Layer 2 of a small transformer language model trained on English Wikipedia (9 layers, counted from 0, width 96). Numbers have three digits each and are written without spaces.
A neuron's activation on a vector x is GELU(weights . x + bias), where the dot is the dot product.
The model reads these tokens: "g" "ic" " story" "\"," " such" " as" " cover" "age" " of" " h" "ur" "ric" "anes" ".\n\n" "==" " History" " ==\n" "On" " the" " Media" " first" " aired" " February" " " "7" "," " " "1" "9" "9" "3" ","

The vector x that enters this layer's MLP at each token. A number n stands for (n - 500) times 0.0087.
0 "g": 566526454339653502502603679419541357545475314368479458512486614293216476364186501529326567530917723597613452482586538592563719481578675617465556527459473560478368570488414358434733536534528408463488483476564622350464577395495633359521287552658612361445296487655504384424368504727476483479
1 "ic": 668519399432669585417476597437598289466409185581342522580387675465458489429360509600486658464585606761546565608466397614621723668680714553366478415499313604436467496467480367417440623603554586547352304456598623467592414400278554532392379662618583390532169471646590220547438490592340510438
2 " story": 617545535457575584402446539430611490504353264637349530466428581445386482415354583485371761580640768664524518540444474594567790548644805330448485380327411619529439315480477275324534582523507452623374434623665593474573237383286567491378569688557476324668305555553415484569284487535499597439
3 "\",": 722593448468589365478520512364666333326520350581397522367495664414478287384493561503498780472727667675511499527428489599608677480604666251483577499496496556497354324317484366331573548630458584411305458502698761494498432326481487600318543667499591339529174601683441546554429387599369645447
4 " such": 761622582472621500517328549297602172436426409618412567447571553601532528548290447508359767592565667708533485662558397460540569441603583393390476510479384641321264337406609319450538611578464612444365429538684586666415410407430604459391659729591542264547325488685541388488463355598475552335
5 " as": 783701433445587396437423437300626401393417293590328661484562641507348470443356453566476706624466721654507537632489296561710549485601499306536485597424513627454375408471590426416559485550367553464293426562767527541484330374506517517351561554604594300483243548829530379441394543662518502402
6 " cover": 841620593469544468512480481349654449413400325619400556432515539554291531527304603546340661626533750614514577721518299529680619589593823289477410376304396590405362332500536359440492570552491456557446546588661552466495280388426554459337636678575393269538350560613309468591267459614520496443
7 "age": 768690382411597538421518469317743412580491306649459633435465621456379448441326628555413691563592724636407597632412227561735644458518754344363291318456279588524453418462457430426562549498450545531385512574670574519458377425512488528287531583457449293510289544679384625493335588640601473433
8 " of": 817600446287519458407375484369650516419502354583460498477527674439403447494262453632380669618491675614490607640551347541728627499672716278408549484443344615432370429434466319419477534464455600499378329506602664550413355323532493593459680598573594336434207645767373429454371642638597510460
9 " h": 885520396370455483484411499308692415376409364601294500634444605368391461439417437560359568830603704680530563516469492586604656536468780444576501407512393519481552439460430422324409653682368559598480590611570755500539383314469550420314559743456562378505400542602437268374352521529376659421
10 "ur": 860468405439541490403487608436788378553376332593326525575439577300339528571188526413388845477560622715580510522409335550589502576610648479497504580523498479459438429487650323338436569464618443508442599564687529395567455396462529588485646894522292388514294544513441331413374563640372627365
11 "ric": 867492430361588587453522576442612234474461263662323503424541634467191571487315524488398660625557654734478616596448301458600575696621666619448449425466373604335402357487615451505466560531621545654286468487638490419464483448343456589287520678524574388442190502566544357653384668634541462413
12 "anes": 574625315440609558335625581344745350514478357558290481591465571249248483514333574562422767533665630799517601707346320589662561576592539395623374441470367512392402396515546460397577495568485586624365519535714583502544341496458474586252564590437413402487248587574517458619246617652464470387
13 ".\n\n": 725506472363584427564384414459530370496645393648162558465495686416476403543299583633415690478630653650611486518471456445435530314462685479535447674555505641464221424417376438422638583707510496511295486643625723555518451260607328455366619607598552246430184580645490432501589508606526475355
14 "==": 823633537554686344616471596468644439469581327572025591437486624523461436567489462569403664511592679671599553619400419516520472521476643434680396502568405623548353427448347441343495401769387422573349503547563665543477457305541439346113471517555542330462305517594576420573309483617465692389
15 " History": 750667511522740565593444625484769408439525349525211515340404775481371553550196553424344868462545738656494392628382415493511554574610542349508366560534321588515382300442397506542469498627431474521250506537527554568519456350341589551251496580595411257483421566636475481516304595566576584483
16 " ==\n": 657568416399605475470337413493573432539775400629243563493443603477460386507205643434326663408563734635490430530450438506482530379503675421581489808553474645500348437416333456407486607676508516592233548653596703514528434289595344498406636538557522169426265560685450494558521522541486499399
17 "On": 809640332412645504429575496412591305400509488394213598471616648554312580606326493582299643481537794574484526664450423509444622568624712264585400606551401580513330464502515443382309410598467575588425424652497654538454287453527471526259460521631625250614363591618278471609368507663533557313
18 " the": 779523363446647407548479475272821379372438433571263480598430570429344589526240374710397683494465625495536542636385415539534450628501598358474340639615379683499370396467322526384405597727384636587399429520502718628451361427441476498285563768610557370566330606692522375570471583548637626368
19 " Media": 771554461346583550532431669415719371402483417602292491428399749552349582523251593508482861539569711589408598736510373618495555607679594461441324563507247548523497394498355597470389522651433463561307594565550637466510257411364494521288480654339442281555364596675366313543374520450628575432
20 " first": 720648468531669416604473512277829518434460481462326606597409623632427604437251432538449643700530721669447602564368526534558471558558596281571298558460253604497372353453363514468432551683385538597409542699544724529420419345458544571337442696621582260466262554540539454534227489383357558356
21 " aired": 615642544493632612602284423365706473543539429566345630501480660610296518456197454533352891587631754545372667657474332502473549426529700393454460585479383649362368335401440513497397468668375472690394603603614678429345270446479362534445494601483441290463343605514431582614239574545508513442
22 " February": 898610423451579620592496586313603356551619449443341619538460586420385594449277580527398757560638694564364734648362346584465711501402639300538435508534378555576273368471365590419266510628381476507476620593565644495438295421600477502294543746463507271368384587543354624394445707492562465346
23 " ": 779516399416615522633416488523807552450530424508385480553366527393225520431314415571471786618507732539507473683406337629549598422472686464631494638584381544563431364448244540283323500709333585489468501503602804472424294435569440604314570795492464344284294626471419386601404595507573506493
24 "7": 837497287368611552599404578488678344524541334571351613431355564560306610570406427464429765631478672596436472707415394612525635478609564378579363706579292592544403495459332566334446566545368449629589540560535765485381296435559518556132511714613508446350309663482337444610406626451455339433
25 ",": 827529190400625422624448536400744423351574393572327592496524611380357440389386426453645834565486616577546573695464466531503502420609640227516434642508591536499439379305350556367435623684520706556386594542559683514429275375561429525298548748529529308428173667537426602505402471561513437467
26 " ": 830538335420661450591459497503784502501521441459342469537452542406253521469388374577499768643585709500561418720461348520537521471481700526622520591569407569556455330463263535260349478667388602503444531509643835502435304421569413594300650791481421293282279664460389364578449508487522472518
27 "1": 841566299408658424607413607425693353586551387512322617392358539563313606558367376394523820624529619553516419659460381540474515510654719394671468640524379521602361436473424447328345542490475529508539554529576855504405268421621475585168647844499368422441331616458352421572500475537374405472
28 "9": 842550216411662514592390575451735401560598394587375494324395524543242553544432404426568759602600591591503526686401429549539481572624648451547420572549346606485355493447335487428417537435460537572568635569571703592411265384634510523037507699562533357299351702514388378668455592423483328445
29 "9": 811550249396671522577386564445757430514603359545354452367400480540249553513439428448573795605571577601450611733414427536534486549615655457550397618592332576465365485428341457460412541403487565597579651607574659595445285339618494548043479697544570335298364707479406396627416596458514325461
30 "3": 724535266357647488551378551433772384443595350495382511479419518523269506455399455489598808598533548627383635719381450464420554435644693466614430634657300511445414443419381478423398534339470580602592626681604677526531309382616411594086465802497603361443302743456478391521422551487512411505
31 ",": 823551233441614375578455505393738448324595397483383501503537594337351434395422446492577846585505552588490604728452501470448496415603642270518454655486589530546452340296388515373432628626597757573365643600582681580475306384558347550301571718475556233441195694542479582474374450559529425490

Each question shows the input weights of one neuron of the MLP. A number n stands for (n - 500) times 0.00088.

n293 (bias -0.014): 435459368394408360609558466520601368417402613484356626465601514528568692541516478456498520516542425513650552618537554521527191590487604546327426494577602421413610619504652498660609510436265462497422647411511404367600469404576552539646560495487463507444462538534328490589543512475435345416
On which two tokens does it fire most, strongest first? 10 "ur", 25 ","

n238 (bias -0.037): 481539444621396469547465550414413568551447743502558588472353607780357573473483468381628395460574376678498445602492537436591714622333420473356668318731542737518494592406691404470640379480742458489411348598373512513580462354408467609441389451355424326423536348619420662328471521358541602450
It fires most on token 7 "age"

n257 (bias -0.018): 319694500538585564443487389427521487557695526497573547224384562562580406541462542537431425516540442597338476453375492440565427483560365415561429448466459526469407424520477427605660423546517527516638573454562414540496407637581368355538462402555549487380508646612342630536602367607671496387
On which token does it fire most, and how strongly? 7 "age", at about 0.85

n16 (bias -0.033): 305399441616576481705566275524377636490494413470656565379510653415634647423461475629458421380485430617523534451505486543300504392435552433588388518524446495497593591575471432657419671353438516506432419525523729472457535489545573529531402492566495478484521584448419369509382623542422544471
It fires most on token 20 " first"

n10 (bias -0.047): 544506461436597435620422350441415394397405618661588577569501304600308409571655409592576483453408588441563434523489511417488418704538451534462510400488544524411588530732482354423399565365588407584494379663496456688611566289463452481522374466650633556395592496287421529542427437501486596575
It fires most on token 29 "9"

n164 (bias -0.046): 390555546670478517531245528338488475484552639581397537336448484551536477456549390560492371468606478633662480378521677548557352685430469453509327464487536605513473458648526497542615708349376607589524535559436536477431429345462377669543468439589466617458600495590388541594452606464297498395
On which two tokens does it fire most, strongest first? 20 " first", 28 "9"

n49 (bias -0.052): 317407313449481544550645340599784699423501408413534464600601475443554532544553618498505403602210503574510684667521462649382423255446615634415590616605555566449568564519421553693463295451542497586624458545451465385630617451410627372504439449469408105472567504331688447399569386567615349525
On which two tokens does it fire most, strongest first? 30 "3", 31 ","

n249 (bias -0.072): 539355696603621494508420297291278487486525457340532359453591737497636426563436289422449456529580375455440341506623409286520529712457525398656426523580547710490648434462593597582494398408647536452530513469767375434458504436554520615482520361538414418421598595590611470667439531420461438664
On which token does it fire most, and how strongly? 5 " as", at about 0.11

n269 (bias -0.063): 470407586434500307347555484461520536529757418399411342671541457474691465296610526448650290446476380482549477550525476446507567471470671382487513543530544270416616389579594603499525663333677587468468550478535492506550623312608564775366406475244457527398546845415583593356514291665575378483
On which two tokens does it fire most, strongest first? 31 ",", 30 "3"

n237 (bias -0.038): 402459443652616418479385389267415609557548384485526447481442613537436546545551521552472552501568351420354537475604642271533494359387430542562589761602762717564494447357602511459478579545445455406595234564384648563398423337621518402379538286556568589757425545427552500378526446643504512408
It fires most on token 13 ".\n\n"

n86 (bias -0.070): 455478570634599484447316265329641260365612489465280395527451437490610442698500437347600268459365449407399352507497575475595587534567516485512699473479677615369575540493352533359481683473453849516718457504337478484387522562438459493643516382493745597512495517698613530457746537544574367387
It fires most on token 18 " the"

n183 (bias -0.034): 499299371505506560529604572484609340557529696410512549572611309336317442685597566236736397418440436297406538481234614462490438456701651518516546404377504669610675453483465685604452639560352415540572465375312465509494552413469680351787590482528531388380514556436397805388544463572645524339
It fires most on token 25 ","

n116 (bias -0.030): 315377505289614468474363622578587649480661334232416359382517564270621601553666393493680368360519517366482450465451393543458322629528622648579481547539355546626516644414503571587429527487387428461611439512583423489405650434357605437547711615431580312486438542405493627532478478647669380627
On which token does it fire most, and how strongly? 26 " ", at about 0.32

n55 (bias -0.026): 425511440478551534522367411538437615290605299521503522594550626520467487500372459500509317579509270476533405490344558448368509423659456545513447482587571738460625356312610590624500538492446364694522568600413465376409516450549599390575578568555383513478689571601549535462466373511472588492
On which token does it fire most, and how strongly? 21 " aired", at about 0.11

n2 (bias -0.040): 548383161529579521372528524451504358493500345497593467461487403322453596439569442472457496386369413431507329480374473572338460365646509613376551524683756581628558422512528700618494509708572303561559506532493212474566390459519674558650474592585646383721436313482541622393549578588634428633
On which two tokens does it fire most, strongest first? 25 ",", 31 ","

n244 (bias -0.022): 522445632385388611361427569599700553592538558631675411341478438358616453618543349315607434703482356616292470456367428514439457625297616445520550482539304381649480475426670255405626549495634474525534589538578426444491595370537612501486487409369550569379445597333572606596563466514593489530
It fires most on token 29 "9"

n149 (bias -0.053): 341386639493342391481379467480538562534471412550599665381484436477621350337365404539393465627458595543613526664306546444275562580290589425474604608628547581363424640630540591518475553439556438398499539446409552402475413641366655554461577559680501627322609497709348705464449537416431540500
It fires most on token 21 " aired"

n122 (bias -0.035): 469611579610185573615401374532625366606534559528621507466548618253596703543450613480385514387524443655548605406435708509412430424446429285560865529627540588581619415530394262549552552513502545536324502528464429557512560476401527600548314406475407575521500446418551395407518622483574401549
It fires most on token 15 " History"

n106 (bias -0.024): 528341595643693315356514615530340488582520542463632322386450642657642241533500443419470568449586577353519368368448832231441578746260479337663524550511534461653424446543553455444561622625406715415620490355611416415299320308525607617387474359539644522552431608348516499605636447634654328541
It fires most on token 3 "\","

n308 (bias -0.057): 500431462501592532716295550310510597453499541360501691464564570667478505567389446636577522429568533426450471117518605322504517650608434582421459433518428558592656410536558407475702458567567458681366474399541448521364448625457611529405378431555410475507554390361526676556524408341480463516
On which token does it fire most, and how strongly? 20 " first", at about 0.51

n104 (bias -0.041): 573715470367465647548456570587639449715605551638477333270505526356474727384598559421494243338359495649460469405378681628499389562495384669604596479549473472479420576508476483756356431404318456432392274381437638366602531619421528474433422643557540627391473745592440692674591327268513458791
It fires most on token 28 "9"

n273 (bias -0.051): 532296612287558481544500600684487492515378554539428418394406559524702469481534420656430498679552457378516589367531692391391551555452531680508604575448433501299422435377510472394595461513356420430486372537552319409431531406424405557549507439527458452565561696625628503466578704345824585460
It fires most on token 13 ".\n\n"

n213 (bias -0.057): 425275493683703478508466529378412274415607320473522487531426461457770589580591256325350517298594429635686702351492584625428632573228575614348410681389465277557629761699572728415355671356594469454539640498467580356471498246354559417779663361571434506588427406541460484498605530395562555608
On which token does it fire most, and how strongly? 1 "ic", at about 0.21

n303 (bias -0.044): 353455644544565437387380490571484494508468441376641318631594379336539501373603691704580606469643488476384579451415522581542503532402515481611404372658651430591627513455289393510427486344625563523665708500479276551481174456528406524571378480616627215382557716347708505443508396439625572553
Its three highest activations, in order, are on tokens 30 "3", 31 ",", 29 "9"

n223 (bias -0.060): 371678310510602548576355523400682543484474596484583376425387322641638512541610634589550383488456657547468433329454914486647574505492343662593581366492459358373508296773445319587574445553509318510405457567557575545354438416398337377691670473464589370489520524499515319487504575465534454563
It fires most on token 20 " first"

n218 (bias -0.019): 462571443351413679611488380436544428668553462457442388378440501746564580528517538528353441501482595542500431440567540353413521539447552513521539601517577356573609514455665530464640314673451330488653416332483495460475436474653579631418434542356619581267551411599442446501555552415563572462
On which token does it fire most, and how strongly? 24 "7", at about 0.43

n99 (bias -0.049): 583518473786517346630562384588596531490399477411389527485428607659581552451406527499381411541524585527414412563519325229544454550519408488422626347656578403564476598321557405613525502455499452429542323677486305573446627453621475538457517404734464528474525467580496633401518370468449420608
Its three highest activations, in order, are on tokens 15 " History", 5 " as", 4 " such"

n239 (bias -0.003): 285543402611514459506686538562556458569457540488553484540497304465611643583563465530357682431420403537368562371820516715528501508484731754480173581427478407420398633521553712358543555566399620517355365580411532288613564516433484298500306406506635627645448571417407421701486422568324285483
On which two tokens does it fire most, strongest first? 1 "ic", 0 "g"

n73 (bias -0.069): 547430697420607309530473372497573417569334527560648604601542584413548344603515398432418418389411410478411567573694305527427696596545542387506449300492457580453441435438477554483477778365455453363640638377371427620501690654443277478553363405714295546440630777554569600550513345516686633462
On which token does it fire most, and how strongly? 6 " cover", at about 0.2

n143 (bias -0.033): 439387669500609467539515524469649626584460453388592403448547831405544572481427584441515482517554389494576462515405363485477541728506358378510538493474712440315471579378639543674495536524632385423501520598530456281590371494465482664529362434584517467593516415559410607384441536432503435544
On which token does it fire most, and how strongly? 15 " History", at about 0.5

n265 (bias -0.032): 451560322479382526372448633510486597519563509351322427422491550598516415400369537421581512658586470510388364530322737629588694570367249480625721501466559468413568485384553574489634441513361583577470434530491403515572521436565573561527490532341241538469633545658479550444486501551601512506
On which token does it fire most, and how strongly? 12 "anes", at about 0.38

n207 (bias -0.056): 482352513396723558513571493401483548527600399672554505370600266548460496586494554375358401328370563591703658688471554446417337474482685526286436668473565456576501290387263554613553701276512406520504516552562471328438654569511558568667575486399330522729664641441474490474371370287446453517
It fires most on token 6 " cover"

n103 (bias -0.056): 275550297503549570537326591377531532721530561672717399297521425525365565638499565381614392594633286477738153310357673612564379592508539496504548330373576498519546570468474644568510581514484401408537492462509221532358243797613575490348337358729713465421387604722666407705659601172424495311
On which two tokens does it fire most, strongest first? 28 "9", 29 "9"

n44 (bias -0.061): 516392527449420514673574372576365633595402460387487409356482593345424437604597366633356591356423362628464790438695362508521374396332466540528237377638633692390616352376540475402547658503423265478655356638352447719394692252473429479452435402782459635559605528539597595558558297662586599567
It fires most on token 14 "=="

n59 (bias -0.016): 459412609527597389541623692501411257648343516303658493348547581519526580380603563459453501309295426323531563533414591535541675414413627661501482610428473536663563685580473529506550512515395494399516529659517697341508397522625425423546616419446497542459419353613339478432510564407716270502
Its three highest activations, in order, are on tokens 0 "g", 22 " February", 24 "7"

n206 (bias -0.037): 342597423641448751443438440468638528396492380600576503496562381569448527598571341578419571402465398609592549564428605463520404537510483586426332520514586360529628497576394477389432349479425506707653527422529501226347537363452507299703464640695510555649366472383549668570406295336641524539
It fires most on token 21 " aired"

n97 (bias -0.034): 316371650579516320480587591488372549682714499682538531508526556571548337427545386492342545557597380457546518627359432436494248387320523688364656720499717509515462564609638335411374639480551525592383456600628440362586481440320388560474340417552508438386608570657423557512550531397518515343
On which two tokens does it fire most, strongest first? 16 " ==\n", 13 ".\n\n"

n157 (bias -0.052): 500652534381612177460425514521555400364504606460553513507588330613502551702626513647659574404411654403566440228593375612685596545395516533545470262383582358454730337471531292438541387482660440546425547583658401492376422647339424476369585503490631528336502540352496663471704454521550399463
On which two tokens does it fire most, strongest first? 6 " cover", 7 "age"

n107 (bias -0.077): 504375371394530645587519395602618404489518729606674370576451471528362384514715522394520649277490424426739584469601392544421575561484421381327534334402591470420416368638422272629638359342606665435633728508556457751380448388599479314623340519481395569597491594445467553452553405563593561248
It fires most on token 31 ","

n251 (bias -0.051): 390456698392546635578521621570567632560556406587610604489372283412486540543490461676734518502263426346483446395479483625565458585519307545605371493558454559507515399603584560436412497684628354449426416461636607521469387499289532348384437417470557583437609447509458463470570340454569732536
On which two tokens does it fire most, strongest first? 19 " Media", 18 " the"